Layer 8 of a small transformer language model trained on English Wikipedia (16 layers, counted from 0, width 128).
A neuron adds its activation times its output weights to the MLP's output. To switch it off is to set its activation to zero at one token and run the rest of the model.
A neuron's activation on a vector x is SiLU(gate . x) times (in . x), where the dot is the dot product.

Input weights of the MLP neurons that the questions are about. A number n stands for n times 0.011.
n33 gate: 30 0 -25 20 6 -13 -25 38 -42 -3 -35 -3 -10 36 14 2 10 -2 9 -14 -3 5 -5 9 -55 10 -29 -75 29 37 5 42 3 -8 -5 8 5 -16 12 10 12 2 9 -48 81 28 9 -15 8 -13 37 7 -15 22 -18 -39 24 -5 40 -17 -8 -10 7 -2 14 34 -34 -11 25 11 -4 7 -20 12 -44 -38 23 -9 4 18 -31 -8 6 -4 8 39 -13 12 -40 -48 -59 -2 20 35 -8 -15 27 -29 4 3 -11 14 42 13 24 -51 9 36 36 -14 17 -20 -21 2 -8 51 -60 43 12 -11 6 6 -11 -17 -15 -30 39 -45
n59 gate: -6 -12 27 -9 -14 7 42 -17 -19 39 -21 -13 -17 35 -3 29 33 -13 -19 -44 -1 -16 2 -24 -4 60 2 -18 9 27 29 -2 43 4 11 -2 -23 -21 17 49 12 -24 10 -35 -15 6 -16 -9 51 -15 -21 -2 -32 7 -50 -9 22 -33 9 -17 45 5 10 -19 32 20 10 17 23 13 -8 16 -12 6 1 -58 3 -31 26 24 -21 3 16 4 8 46 -11 -17 -4 1 24 21 -2 16 9 29 1 29 -25 3 -48 -6 -32 -60 0 -32 -17 -29 40 -13 -22 -29 -21 29 -19 52 14 -3 -21 11 17 26 -27 7 -35 32 40 9
n81 gate: 9 6 32 4 6 2 -18 -2 16 25 10 14 -43 -35 1 0 -16 2 6 47 -24 -11 14 -21 -64 -14 15 1 5 -16 -39 -8 1 -8 -11 28 11 6 -62 30 -2 30 8 -2 2 6 -8 0 -8 -21 -9 -15 -52 -24 5 -4 15 -26 -15 2 -12 -43 -33 36 10 13 -14 -30 -50 6 6 12 7 -40 -15 18 -12 25 -3 -17 -12 -17 12 15 6 -6 5 17 17 34 -35 1 -40 -3 -44 26 -3 -14 -21 3 4 -41 -15 -38 63 -20 2 -16 0 25 -10 -2 -34 -10 -22 1 21 -21 -33 8 -1 46 26 -37 -5 -2 -12 34
n111 gate: -6 37 -4 -37 -14 33 22 -20 -44 -7 -5 -30 -29 38 -4 8 -20 -33 13 -4 -28 -35 -28 21 -18 21 14 63 -50 -4 -6 7 -30 6 -9 -5 11 -13 -34 -3 -22 -33 -35 4 -41 4 -4 -35 36 -15 -19 -18 17 29 13 -26 -38 -39 -23 19 -6 13 -7 16 -6 31 0 16 -13 -12 -45 32 -42 -31 19 15 13 3 -57 13 21 49 60 18 -4 20 35 5 -40 7 -8 18 -17 11 21 -2 -8 -8 -41 -13 -2 -14 -4 24 2 3 5 31 4 4 -7 3 26 -4 21 51 11 -15 21 -39 -31 -8 -7 -19 -12 -25 51 -5
n135 gate: 28 10 19 11 -1 2 -33 -6 -9 8 -27 24 67 17 -14 -22 -25 -26 -24 22 11 -24 3 -27 -34 58 23 15 5 -9 -3 3 -31 11 -10 11 -6 17 6 5 -40 -21 35 6 -17 -34 -1 13 13 -7 -23 -23 25 4 -4 -16 -17 19 -1 38 19 -40 22 44 15 26 16 29 7 13 16 35 -37 7 -10 -19 -41 9 1 -20 -20 40 -27 3 -7 18 -1 -24 3 5 8 1 42 0 -11 -14 15 -37 -61 1 -18 -5 -36 -2 -47 13 16 26 -19 -19 17 -19 -29 -17 26 19 -23 16 -30 -3 -27 21 8 -25 -5 10 34 -21
n209 gate: 21 7 -31 3 -11 11 17 0 15 2 -23 -8 23 16 -5 2 12 23 -30 -41 -26 -23 -26 26 -39 13 -12 -33 14 13 6 49 0 61 8 -36 43 -30 -15 -8 11 -18 -9 7 -15 -46 6 95 -18 21 8 0 -4 2 -55 -13 39 -43 1 9 -12 -4 -36 -21 10 -17 0 -7 86 9 -5 -22 8 19 16 -17 20 28 14 46 -27 -10 23 -33 -74 -13 -14 12 -11 -28 12 18 80 25 -38 -28 -17 18 55 18 12 6 -6 55 -30 -14 -40 -20 25 -12 2 21 -6 10 -28 23 7 7 -15 -14 -8 -23 10 -3 -46 15 24 9
n235 gate: 54 -14 14 -20 6 10 -1 -11 48 -13 36 -35 18 -16 -8 19 7 5 18 -23 35 4 24 -9 1 -35 3 17 -42 -1 -4 -50 19 15 -55 -5 27 -5 -18 8 -17 11 -42 -12 -16 6 -13 -8 -1 -15 33 25 -33 -40 -1 11 16 -28 9 -42 19 17 25 1 7 -5 1 14 -27 20 -35 -21 12 -69 -1 4 6 19 -22 -14 3 -8 44 26 -39 -28 21 -37 4 -36 -22 12 27 -28 19 29 20 -9 -40 -11 -3 -26 3 11 15 19 -15 6 36 10 -8 -30 14 -4 -7 24 -15 1 50 43 -37 32 -1 -6 -39 1 -10 46
n264 gate: 31 21 16 -3 2 -27 -28 -15 -23 -45 -34 29 -22 4 28 -15 2 18 13 -39 -46 -33 -12 18 9 -12 24 10 -14 28 -6 4 4 3 24 -13 43 -15 24 -6 30 4 -6 41 49 -20 -11 4 6 1 -7 -28 21 -6 -10 21 -22 29 6 -6 -16 5 -21 15 6 -7 -5 -39 -14 -46 -17 22 8 18 -29 3 -1 -15 -39 11 -10 37 -8 -52 -30 11 -12 9 5 16 -4 -7 26 14 -4 9 16 11 37 23 -12 10 -5 8 -34 8 -20 -11 -10 -2 2 -19 23 -12 -49 22 10 -19 1 -18 31 -26 9 23 -4 16 15 9
n311 gate: -32 42 4 -23 -15 12 24 -2 2 -5 -24 -52 -12 24 16 -16 -4 -4 7 -16 -1 8 -3 -20 31 -8 -12 -17 -8 31 -6 41 1 23 1 -14 6 18 -4 -3 -11 -6 2 -21 1 -44 4 -10 23 -7 -17 -48 -9 -33 -1 -29 -9 -30 -26 -10 22 -13 3 -65 -22 5 26 41 18 -23 31 -35 8 -9 -16 18 8 -7 5 10 15 -14 -1 -43 -32 -17 -18 19 -9 -29 -10 -3 -13 1 -8 -17 15 19 41 26 21 8 3 29 -4 -32 -28 -5 -7 15 23 25 -16 16 3 9 -2 14 -4 -5 -18 -33 -29 32 -24 -10 6 50
n33 in: -24 19 25 23 38 -13 -18 1 -11 -31 0 -32 30 -32 16 -33 -26 -6 -16 20 -5 1 5 11 -9 -30 -1 27 25 -37 -22 -2 -2 -1 4 -5 8 -6 1 23 -2 4 15 -5 -26 2 24 -13 -18 50 -54 2 -30 -14 23 46 6 6 -5 5 -2 19 -23 -11 -9 -3 5 57 10 7 -33 -6 6 9 30 29 -6 -18 -20 -14 13 -6 -7 13 -4 1 12 -6 -1 -8 -9 -19 -11 -4 -9 5 13 36 -37 25 21 26 4 -3 -14 17 -24 -10 0 10 8 11 2 10 -15 2 32 -25 -2 -18 7 0 -26 -8 -8 61 42 6
n59 in: -39 -14 21 -14 -46 30 2 3 32 8 22 -25 6 18 10 8 23 12 -6 -6 13 2 -5 43 -8 -18 4 -10 21 6 -2 26 23 25 27 7 14 -12 33 29 -3 -13 -15 26 -16 32 -10 48 -33 -1 -36 -19 -20 22 -20 7 9 -3 23 11 13 6 -10 3 31 -24 -12 6 39 -17 -17 -30 14 -16 -15 39 -20 35 3 -16 -6 -1 -40 -12 39 8 8 13 6 -30 7 29 -26 4 2 66 5 -19 -3 -28 28 9 -8 10 -25 -26 -40 12 8 -31 -40 7 -13 6 -3 11 -8 -17 6 30 -8 -3 12 29 7 -17 -17 23
n81 in: 10 12 9 7 -18 -29 -15 -16 22 -18 44 -16 -10 10 -16 -24 3 15 -25 2 -1 -39 -11 30 21 37 -38 17 -6 -25 -9 -4 6 13 -8 18 -8 -7 24 -5 9 -7 -30 -23 -6 17 -4 13 7 -2 30 7 14 3 -1 12 -17 2 21 -20 -26 31 24 21 28 28 45 31 19 0 -9 -7 29 16 40 -47 5 -22 -15 -16 42 -9 10 7 32 47 13 -27 -12 -27 44 -1 38 25 3 9 -22 14 -20 7 12 6 18 -12 12 1 10 5 -16 -31 42 0 -21 39 -18 -6 9 -39 -24 -17 21 -8 -2 -15 -22 8 20 -25
n111 in: 1 4 -14 -3 11 -6 -41 -14 -65 1 -29 20 -17 4 27 9 15 -13 8 -40 5 4 0 -5 5 11 23 -17 -1 -31 1 -35 1 -23 17 -1 -10 -16 1 8 13 -8 -15 8 25 -6 -8 -8 37 0 -12 10 36 3 31 23 0 6 8 -20 -5 -17 -49 5 -8 9 -13 -17 30 -18 33 17 -25 1 20 -44 3 -7 -8 -15 6 16 -5 -25 32 -1 -10 35 -7 30 35 -8 6 -7 1 -10 10 20 -23 38 -26 40 -10 14 -9 -6 -14 -7 -35 -16 -56 26 31 1 -3 -4 -52 -36 -6 4 37 -42 -1 -7 -1 25 4 -6
n135 in: -1 -3 14 -26 51 -4 -3 16 31 2 22 11 25 8 -6 -15 29 33 16 -10 1 -44 13 -3 17 -42 -10 36 6 22 13 -9 11 -38 -3 -38 -12 -3 -34 13 -47 1 3 29 -2 34 13 -45 29 -4 6 -3 -29 -19 16 -14 -13 32 -7 -21 -39 0 0 11 26 -23 -37 17 23 0 -31 -21 8 17 -33 21 30 3 13 19 -4 -10 12 26 11 19 9 -48 -41 16 -22 15 7 -16 -16 15 -10 -49 -42 25 -14 36 -16 -18 -52 -19 -4 44 33 -5 10 39 11 -21 35 2 8 1 30 8 -6 -12 -14 37 28 -31 44 3
n209 in: 20 13 16 10 -37 -39 30 15 27 9 -4 -37 -21 0 -4 24 -21 4 -2 1 3 4 -1 -2 19 -5 -8 -11 -37 26 -16 -16 -26 4 13 29 1 20 -8 6 49 14 -11 34 15 18 5 -29 5 -5 -31 1 -24 -1 7 20 15 24 -29 -1 -17 6 18 -10 41 13 0 -13 -10 33 27 -17 10 5 16 15 7 27 17 33 -17 -1 3 -5 -12 29 -61 -20 5 -41 -49 -36 26 44 24 31 -12 21 -5 23 11 -8 -11 3 20 1 -11 -6 -30 8 11 -47 5 45 5 57 12 -1 3 -37 -17 -22 10 -8 24 -16 -46 16
n235 in: -21 21 16 -13 -29 1 13 14 15 -11 8 1 -14 26 -58 -15 23 7 11 -50 -29 -50 5 -13 22 15 2 -6 -14 -7 -17 5 22 33 35 -23 -41 -1 -2 4 -1 30 16 17 19 -1 -3 13 16 -2 44 21 21 -30 -4 17 -14 9 1 30 49 12 16 -4 26 -19 25 -32 1 -22 16 3 -43 -8 0 7 16 39 21 -7 34 16 8 -12 14 -8 -10 0 34 5 -28 15 -21 40 -6 6 -20 -20 40 -16 -20 7 3 -18 20 -49 -27 -4 21 -30 18 -5 -51 26 11 -14 -6 16 -21 -21 4 8 -1 -14 23 -10 40 -31
n264 in: 18 -19 -53 -11 -14 -20 -12 -35 -11 -6 3 10 15 19 -9 11 36 20 -20 -7 -33 -22 -8 30 -23 12 -6 -8 -32 7 6 -7 -23 13 -1 -12 15 -3 -7 1 36 19 64 14 19 -16 -16 -35 12 20 -13 -1 -40 -41 21 -31 -12 -5 19 15 19 -41 4 -31 13 10 16 11 -2 41 -6 18 5 -28 -3 -20 -32 -16 -31 33 8 30 -11 -2 22 1 -8 32 39 3 6 12 -8 14 16 -14 -52 21 -24 42 -1 -12 -1 -16 16 -43 30 -8 -4 10 4 -8 3 -17 20 42 20 1 -7 -7 11 10 23 33 18 -9 47 10
n311 in: -4 -8 -20 -22 -8 0 51 35 -12 -15 -25 13 36 11 -5 7 -22 -34 6 -27 11 42 9 20 27 7 -1 -1 15 -1 27 -31 31 34 -2 -36 30 -23 45 3 7 -19 55 24 7 14 26 -14 6 -11 26 -40 15 -6 4 -19 -11 -9 -16 48 21 -22 -15 16 0 17 16 -15 28 6 25 11 49 -5 -26 1 -31 -11 5 20 5 11 9 23 -23 -11 -19 29 22 8 -29 27 47 20 -11 12 39 3 -1 -26 -15 16 8 43 -22 12 -19 9 11 8 -6 3 25 -29 7 5 0 -1 0 6 -11 -21 34 36 20 -28 14 -15

Output weights of the MLP neurons that the questions are about. A number n stands for n times 0.011.
n33: -1 8 12 -2 -6 -12 9 -22 15 14 22 0 3 45 -3 51 18 -7 18 -16 -5 6 -6 -14 -6 -20 -6 4 5 1 -1 -2 -20 5 33 -7 13 -38 -12 0 -9 -11 -29 0 -42 31 -12 17 18 -27 -39 6 -5 13 9 5 6 -30 12 -3 -13 -2 18 12 4 4 -5 -15 -18 28 2 4 -35 -15 -15 -13 17 1 -48 -14 5 -11 -34 -13 7 -13 -45 -5 3 7 15 10 22 34 13 -19 21 -47 -4 12 -12 -36 -10 1 -5 2 0 38 -25 2 -1 -8 -12 28 -19 7 -17 21 -3 -2 5 14 11 -1 -4 -26 -34 19
n59: 20 -4 -45 4 -14 -1 20 -4 -4 -16 -14 -17 -20 27 -8 -13 -15 1 11 2 4 -24 12 5 12 14 10 -62 17 -11 15 19 -19 -4 9 -2 -9 -8 22 12 19 -2 -28 -9 -12 -8 11 -18 30 27 7 9 38 -28 37 -38 12 -3 -14 -7 2 -20 8 -14 27 -1 -8 12 39 4 -10 0 -12 -5 14 5 2 -27 51 41 1 12 5 -1 -16 33 -50 -18 -15 -13 -46 -13 -33 -31 8 3 3 -19 -12 26 39 19 5 -18 11 24 -26 5 -2 -1 -8 9 -8 15 -5 2 23 -11 -9 10 -36 5 20 -1 1 -14 -25 1
n81: -26 2 -8 -33 14 8 2 -10 4 -1 -21 -17 10 -31 -20 0 2 12 -2 -24 22 5 15 -5 27 -5 -27 -7 19 -6 -4 -47 -15 31 -14 -8 -14 -13 3 -30 -42 -19 4 9 -5 31 25 5 -18 13 14 -22 19 -12 5 8 1 14 -25 8 -1 -2 -2 2 40 -59 7 21 46 7 -19 13 -21 16 2 9 9 -5 -23 -1 -7 -7 -14 -16 -20 29 -13 14 -32 -7 -36 18 12 14 -2 -31 15 -16 7 8 28 7 2 24 -31 -18 -3 -15 -14 9 19 -11 18 -10 -28 -52 -4 -6 -9 18 -13 22 -15 16 -23 7 -22 4
n111: -29 -5 -2 10 -8 -7 21 6 -27 15 -15 10 9 -24 2 2 14 -16 -18 8 1 -26 25 -13 2 -35 1 -20 23 20 2 -24 -14 -31 -6 -17 -27 -22 44 -19 19 1 -23 -32 49 -8 -12 8 -1 -19 -2 -10 -12 -6 11 -21 1 -24 1 -3 -23 19 36 -9 -4 -18 -12 16 -17 -2 38 2 -15 1 10 6 -3 -43 28 26 -24 7 -9 8 -16 -21 44 -19 -7 -8 -17 -9 -41 -11 3 -23 -11 -25 -21 20 -19 12 -27 -34 9 -1 -5 -8 -34 20 -15 25 3 4 46 10 -22 -21 19 -2 -1 5 -23 23 -21 -4 12 -13
n135: 0 19 -17 -11 41 -1 -1 12 -36 3 -19 3 16 13 -13 1 -13 1 -14 -3 -8 -9 3 -2 0 -5 26 -16 -12 -10 -1 5 12 19 1 -34 31 6 29 -13 30 -15 32 9 1 24 -17 3 16 16 22 34 15 -17 14 24 -13 2 -1 23 33 27 33 16 -27 18 6 11 -12 20 -29 -15 -17 43 -6 8 2 26 4 20 14 -7 -35 2 -42 11 60 -24 -43 8 -39 -10 -14 8 21 -17 1 -14 -31 -10 -49 -3 -22 -12 -24 -7 11 -7 7 11 -18 -14 -16 -13 -17 -14 -33 -33 -13 -15 -1 13 -24 4 -30 6 -9 5
n209: -23 3 22 12 -22 2 -6 9 -24 -4 -8 -3 6 -15 -4 -17 16 -20 14 15 7 -43 -10 -25 13 -25 -26 -28 14 17 3 27 -33 -16 -2 -31 -13 -3 15 -7 7 10 14 15 24 6 4 16 17 -12 -40 -10 -1 0 33 48 14 7 -10 -20 -12 29 -8 2 -3 6 -14 3 40 -11 -13 4 -34 -12 27 -23 -14 -3 11 -9 12 -32 17 -16 -3 4 60 3 22 8 -42 2 -41 6 -7 12 -28 -17 5 10 -30 46 0 -2 15 2 -14 -18 10 14 21 23 38 -5 18 -14 -14 -18 17 1 28 1 10 20 -21 23 7 0
n235: 15 -14 -24 -27 -31 14 -26 -8 -2 -50 -8 -14 19 -4 -18 -26 5 18 -1 0 -19 3 8 37 -21 -5 15 -5 2 -1 -10 5 33 -13 -8 -14 10 -21 1 -12 -6 -14 10 4 -13 -31 -13 36 21 21 -10 9 12 -18 -13 42 23 -19 4 8 5 -10 -7 24 0 32 30 57 -3 -29 7 12 -30 -23 10 8 32 29 -32 -38 19 -12 7 4 6 -31 -21 -23 9 5 7 23 -31 -5 15 0 -15 -30 23 -13 -20 9 -3 -8 8 17 -57 -4 -3 -7 14 -18 9 16 0 -18 -4 32 -7 -22 8 13 -1 -6 2 -5 14 36
n264: 4 8 -24 -13 30 26 18 -20 -19 -3 -25 7 16 -2 -15 19 -24 -6 -10 -1 -37 13 39 -10 20 -7 19 18 -12 31 -11 -27 -19 -2 15 61 -2 1 -21 -8 12 -12 -14 -12 -21 37 1 -18 -1 -34 9 5 2 -17 8 -19 -2 -5 -13 17 14 -9 22 25 -2 -27 31 -10 13 -10 -22 -21 -8 -43 -37 -11 1 -17 36 -6 20 -22 -17 33 22 -6 94 19 5 -19 2 1 -29 -7 16 -4 -41 -19 11 0 4 16 12 -3 17 11 45 7 32 -9 -1 9 -10 -18 14 -8 -5 -2 9 -13 -9 11 -15 -24 1 -10 -49 -11
n311: 44 -10 -1 -19 -3 18 2 30 18 1 12 4 -12 -10 -33 39 -28 15 20 -22 20 -11 -22 14 -13 22 3 1 -8 6 -18 13 3 16 -26 -2 -40 -37 -18 7 0 9 7 -27 16 8 -21 -13 3 28 11 18 -16 29 5 -3 18 2 -31 -3 -38 13 8 6 16 -20 14 -25 -13 -4 -15 27 -22 -9 -22 -9 -15 -2 9 37 12 3 -11 23 29 14 24 -18 25 -29 -24 -10 -6 -2 18 -12 -1 -13 -4 15 26 -8 -9 -6 -24 6 24 20 -25 -17 -18 24 11 27 13 2 -10 -12 -33 -9 -4 2 36 23 -20 -2 -29 4

Each question names a token from some text and the token that comes next. It shows the vector x that enters the MLP there. A number n stands for n times 0.02.

Then comes g, the gradient of the next token's log-probability with respect to the MLP's output, scaled to length 1. A neuron's effect is roughly proportional to its activation times (output weights . g). A number n stands for n times 0.0036.

"ing", then " to"
x: 11 -18 16 -8 35 13 8 1 13 -4 -16 14 6 -22 7 27 -6 20 16 5 25 4 18 6 4 11 14 -2 34 -24 15 13 0 0 -6 22 -30 18 -24 21 3 41 0 26 27 12 18 -26 26 -15 15 -13 19 11 16 5 4 -5 -3 54 27 6 33 -28 10 71 -1 1 1 20 4 -12 10 27 -18 24 28 -9 11 21 16 5 3 -29 33 2 51 -8 -10 -1 -36 -4 -13 -36 14 9 -44 1 43 -3 0 -14 19 -1 -13 -1 25 -10 29 -3 -4 18 -18 10 2 -17 -15 18 -14 -3 -10 -4 -12 9 14 10 -6 -29
g: -49 15 17 16 22 19 63 0 -35 1 14 64 19 -18 8 -6 -4 16 9 29 22 -7 2 3 25 6 24 42 35 -14 -6 47 -2 -19 -26 28 -16 45 -20 -47 20 -8 -14 -24 22 -29 6 33 -24 18 0 -26 16 -13 14 -12 4 2 -4 -45 -37 -16 12 -29 -23 -43 -10 15 -33 -18 29 -16 -37 -7 2 19 -10 -17 16 3 -23 -5 -11 18 4 21 9 2 -22 -32 46 29 -15 44 28 38 -32 -6 3 -37 30 56 9 -5 -11 -35 34 -26 -26 5 10 -3 -27 0 64 -4 11 15 -1 -1 -20 -32 16 -22 17 -13 17 -23
Switching off which neuron hurts the next token most? n33

"ion", then "e"
x: -17 -15 6 6 -5 -9 26 -13 20 0 8 -14 12 -50 -6 5 -40 -8 30 54 29 -13 -21 -26 28 37 3 6 -9 -30 17 16 -10 -23 -20 21 -13 23 -8 -32 -7 9 23 16 48 -18 15 -34 -2 10 12 21 16 1 6 26 -2 -7 29 18 4 17 1 -23 9 23 6 37 -4 30 -23 -12 31 33 1 21 -7 -12 23 -1 -24 8 -17 13 46 -3 31 -7 2 18 5 -26 7 -3 12 4 -39 17 29 -11 2 -6 27 16 7 -15 21 -14 3 -8 -18 17 6 -3 10 -36 -4 -15 -5 -41 -5 -47 15 5 18 28 16 -30
g: -3 19 33 -18 10 -23 56 -15 -4 -32 0 -9 7 -35 27 7 16 -39 11 12 6 -9 -1 77 -21 19 -80 13 4 0 -9 -29 2 13 -42 12 16 2 21 29 1 -21 12 4 -26 21 -22 14 -5 0 -29 11 2 -29 -6 4 -11 -18 -18 -9 -50 14 -23 -3 -22 -43 32 14 5 -24 -35 -43 4 8 4 13 -5 -22 1 9 -48 -6 2 42 -13 3 -8 30 2 37 43 -6 -15 44 2 29 -8 14 43 15 -2 -3 -1 26 -27 20 -4 -24 9 -12 -47 -54 -58 -5 46 -16 -24 -26 30 7 26 -9 -10 -2 24 -11 22 2
Which neuron, switched off, raises the next token's probability most? n59

" Charles", then " George"
x: -14 -28 -24 -18 -2 32 0 -20 18 -13 11 24 -23 -38 -1 44 -29 -5 9 -23 32 15 -4 -20 -2 7 24 -9 11 -12 2 -6 16 -15 16 31 -15 11 -7 -4 -24 14 -5 -25 36 -17 -27 -9 -7 10 19 8 39 27 15 -5 -3 11 6 -3 -13 -6 -16 13 -2 3 -1 -23 20 15 -14 0 -12 12 13 29 -13 5 42 10 -11 12 3 29 42 -3 37 11 -7 -11 -6 5 -14 -24 5 25 -42 1 22 -14 48 -9 22 -2 -8 18 10 -1 7 4 6 19 2 -33 13 18 9 -41 -3 -14 1 -12 11 -9 20 32 -7 2
g: -44 10 55 -2 -28 -15 14 8 -24 -36 -9 -8 10 -21 -5 20 54 20 -10 5 29 -18 15 8 2 -16 -17 -43 0 4 -48 4 1 -21 -19 -8 15 38 -25 -2 7 16 -12 -18 55 -19 -8 -2 23 59 -54 -18 0 19 21 27 12 7 11 11 -5 21 0 -21 -12 0 3 25 10 14 42 21 28 46 27 -8 -28 -13 -11 -19 -13 9 10 -29 -55 50 21 -24 26 20 -59 25 -21 -16 30 10 -5 10 24 11 62 35 -40 -8 -1 6 40 11 -1 35 -13 -6 21 11 -48 -33 8 -13 15 -18 -35 -19 -6 -11 -5 5 -15 -2
Switching off which neuron hurts the next token most? n209

" for", then " her"
x: 20 -21 34 15 -21 -15 32 7 38 10 -37 3 13 -29 21 22 -7 -29 31 -2 -1 21 -9 -31 3 7 -8 8 23 4 17 -20 22 12 10 9 -2 20 0 8 -23 -11 9 4 -9 1 33 -37 -7 26 25 11 -34 21 -2 -16 -6 22 28 6 13 -3 4 2 -2 34 2 -13 -7 -16 -15 -4 12 11 6 14 22 -16 25 -4 23 -4 21 -21 35 18 53 20 -21 -7 9 -11 5 -35 11 -3 -34 30 22 -15 20 2 -1 15 -10 26 5 -21 22 0 -23 6 5 9 -15 -12 -5 -7 -9 12 -18 -26 9 -4 56 2 -29 18
g: 16 18 16 3 -13 -5 31 25 33 19 3 2 14 -8 2 -1 9 -12 -26 -53 -33 -19 45 14 -5 6 20 -23 -19 -27 12 26 15 -24 -29 -7 31 -42 -4 8 39 21 -3 1 9 14 -31 -28 27 18 -23 3 -2 4 95 -31 23 -32 -63 2 -11 -12 2 18 -2 -18 -1 12 15 -29 12 -4 -7 -6 -29 -12 -29 8 4 -33 61 16 -16 -30 -3 19 25 -13 21 -26 -64 -9 -19 -9 -11 7 -25 4 50 37 -25 -5 42 11 -27 0 24 5 8 24 11 10 -23 -16 27 20 38 -28 -5 8 36 9 15 -11 -21 -18 -45 38
Switching off which neuron hurts the next token most? n264

" First", then " Miss"
x: -23 6 6 -30 -10 35 -2 -10 32 -5 22 34 -8 -7 14 36 5 -5 -10 14 46 -12 -7 -13 17 27 -17 3 -9 -28 2 3 -8 1 -9 26 7 -24 -26 -20 -26 -3 15 -13 13 -16 -12 -46 -13 -18 2 0 8 -11 3 27 -3 26 30 1 -21 -12 3 -23 11 9 -16 -22 17 21 -27 -12 5 17 -2 37 7 -6 20 6 -1 10 -15 1 -3 3 49 11 -17 12 1 -2 -18 -18 -15 -6 -37 13 13 -1 35 48 37 5 8 -2 38 5 17 2 -8 -1 -3 -16 8 14 -17 3 -30 20 -8 -25 3 -1 7 3 -14 -10
g: -16 50 -13 -30 8 23 20 -3 0 3 15 -15 22 21 28 9 11 5 14 12 -11 -1 -23 -5 -28 -15 -24 -4 -6 44 -15 12 2 49 15 -5 -26 10 27 -24 3 -2 -24 -14 -10 -20 -2 6 21 0 46 29 -35 4 51 6 10 36 17 10 18 23 -10 58 -15 45 31 22 -4 -17 29 -4 42 11 32 39 -11 6 15 -25 18 -6 33 -21 -9 24 21 -10 4 13 -42 15 -31 68 -35 31 8 35 -39 -6 37 -9 28 -26 17 35 16 -27 -12 -4 -13 13 -50 22 -37 -9 -5 -7 4 0 -66 7 -28 23 -7 -7 -32 -43
Which neuron, switched off, raises the next token's probability most? n135

"um", then " l"
x: 7 -15 -11 -24 -15 11 54 -6 19 -11 20 -18 -8 4 34 -19 -19 -10 23 7 -3 15 -35 -8 30 6 43 -21 -24 12 36 -16 -39 -4 -17 29 12 26 27 14 -6 13 5 29 8 -4 48 -4 16 -10 0 -14 10 -9 -4 -17 -16 -18 22 49 -14 21 47 11 -6 20 24 6 -2 36 2 15 22 -10 3 8 2 -23 19 -7 -12 12 28 -10 37 -7 32 25 0 -14 10 -18 13 -12 -5 9 -32 18 -3 1 48 -29 -16 5 -14 33 22 -20 5 -10 -3 6 19 -18 -23 24 5 -32 3 27 18 -23 9 -23 16 1 -6 3
g: 1 13 46 28 6 8 -5 2 20 -33 -12 19 -3 -27 -18 -27 -33 -42 3 -3 7 27 10 19 11 -7 29 -57 -7 -8 -9 25 40 -19 33 -7 -24 3 5 23 -7 11 47 -39 52 -17 -1 -65 -6 -5 52 -17 -33 54 -14 -5 6 -6 -6 -23 17 17 -10 19 -4 53 -17 -7 6 5 25 63 1 48 31 -6 -6 26 12 76 27 28 -24 15 4 -9 27 13 7 -42 1 -5 -13 -1 -11 26 -26 48 -21 27 23 3 16 1 1 0 -17 -16 20 2 -48 -6 9 23 -4 -24 -10 12 -13 17 31 -21 -10 28 -11 -17 9 5
Switching off which neuron hurts the next token most? n235

" treat", then "ise"
x: 16 -11 -2 -16 -22 15 2 0 33 15 11 -27 10 22 34 20 -16 -8 9 24 31 2 8 -20 1 -1 27 28 18 -14 44 21 -36 9 -4 33 -6 28 0 11 -9 -12 7 26 12 -12 6 -36 22 11 29 12 20 3 -1 -16 31 0 14 18 11 -4 4 -8 -16 13 -2 -32 -4 26 -1 -24 26 35 -2 7 5 -8 6 19 -19 -6 41 10 28 -20 20 6 -29 7 6 8 -18 -15 -18 39 -43 -3 11 -2 27 12 -11 21 -26 19 26 -15 -8 21 -20 -31 43 6 8 -9 5 -12 -1 -55 3 -12 11 -19 37 9 -26 -20
g: -10 -14 -16 7 0 28 -3 22 7 -3 -16 -21 1 -31 38 -26 -5 -48 -31 -1 -8 -1 -21 11 14 -23 16 -21 17 29 -6 15 6 -41 -13 16 13 -13 19 35 -51 -25 13 -7 20 12 11 16 -22 -14 -20 -6 36 63 -22 -16 -35 29 10 -36 8 -3 -10 32 -5 -2 43 0 17 -15 51 0 33 -13 -53 -20 40 43 0 0 2 -5 24 -1 24 -18 -18 -15 20 -24 25 30 -26 3 36 -12 -4 -2 -11 -2 -14 35 -23 -12 5 -49 -12 10 21 -50 -22 -20 -10 2 -12 7 -50 60 -23 -40 -14 3 -29 -24 -10 -62 -29 -30
Switching off which neuron hurts the next token most? n235

"man", then "n"
x: 4 -13 -15 -15 -14 -3 -10 -30 32 -16 -5 26 -22 -7 7 38 -17 23 21 -4 6 -10 3 -5 11 24 4 17 5 -17 27 10 12 0 -8 27 10 5 33 -13 2 -2 6 7 41 -25 -7 -32 27 -3 15 -1 24 0 -5 29 10 14 7 -12 -16 22 -18 17 8 13 -29 -11 0 3 -9 -25 19 14 -16 26 -27 5 32 -12 -23 43 -21 34 3 36 31 36 -17 -24 -4 -20 15 12 15 25 -49 24 32 3 13 -4 17 13 -27 -18 3 -18 18 24 13 7 25 -33 2 -8 -3 -10 -21 -30 7 10 22 4 7 16 28 8
g: -30 16 17 8 22 -35 18 -25 13 -9 -26 -7 -10 12 -22 -9 -19 20 -7 -27 8 -9 -4 14 -8 22 -12 46 -5 20 -15 -24 -36 -21 6 12 47 -8 3 -22 -28 -13 -58 22 -68 -26 0 -16 21 -21 17 -29 16 -31 16 -6 28 -34 -9 -10 6 22 -10 -35 0 -44 -38 2 -28 -55 4 -33 27 7 -39 -24 8 69 -16 0 -11 -29 -2 24 3 32 22 33 7 -21 44 -6 29 12 -11 61 49 25 1 -11 20 56 18 28 -10 -27 5 5 -6 3 -6 15 -7 31 8 -20 8 11 -10 -31 8 32 5 -3 39 -1 1 -27
Switching off which neuron hurts the next token most? n264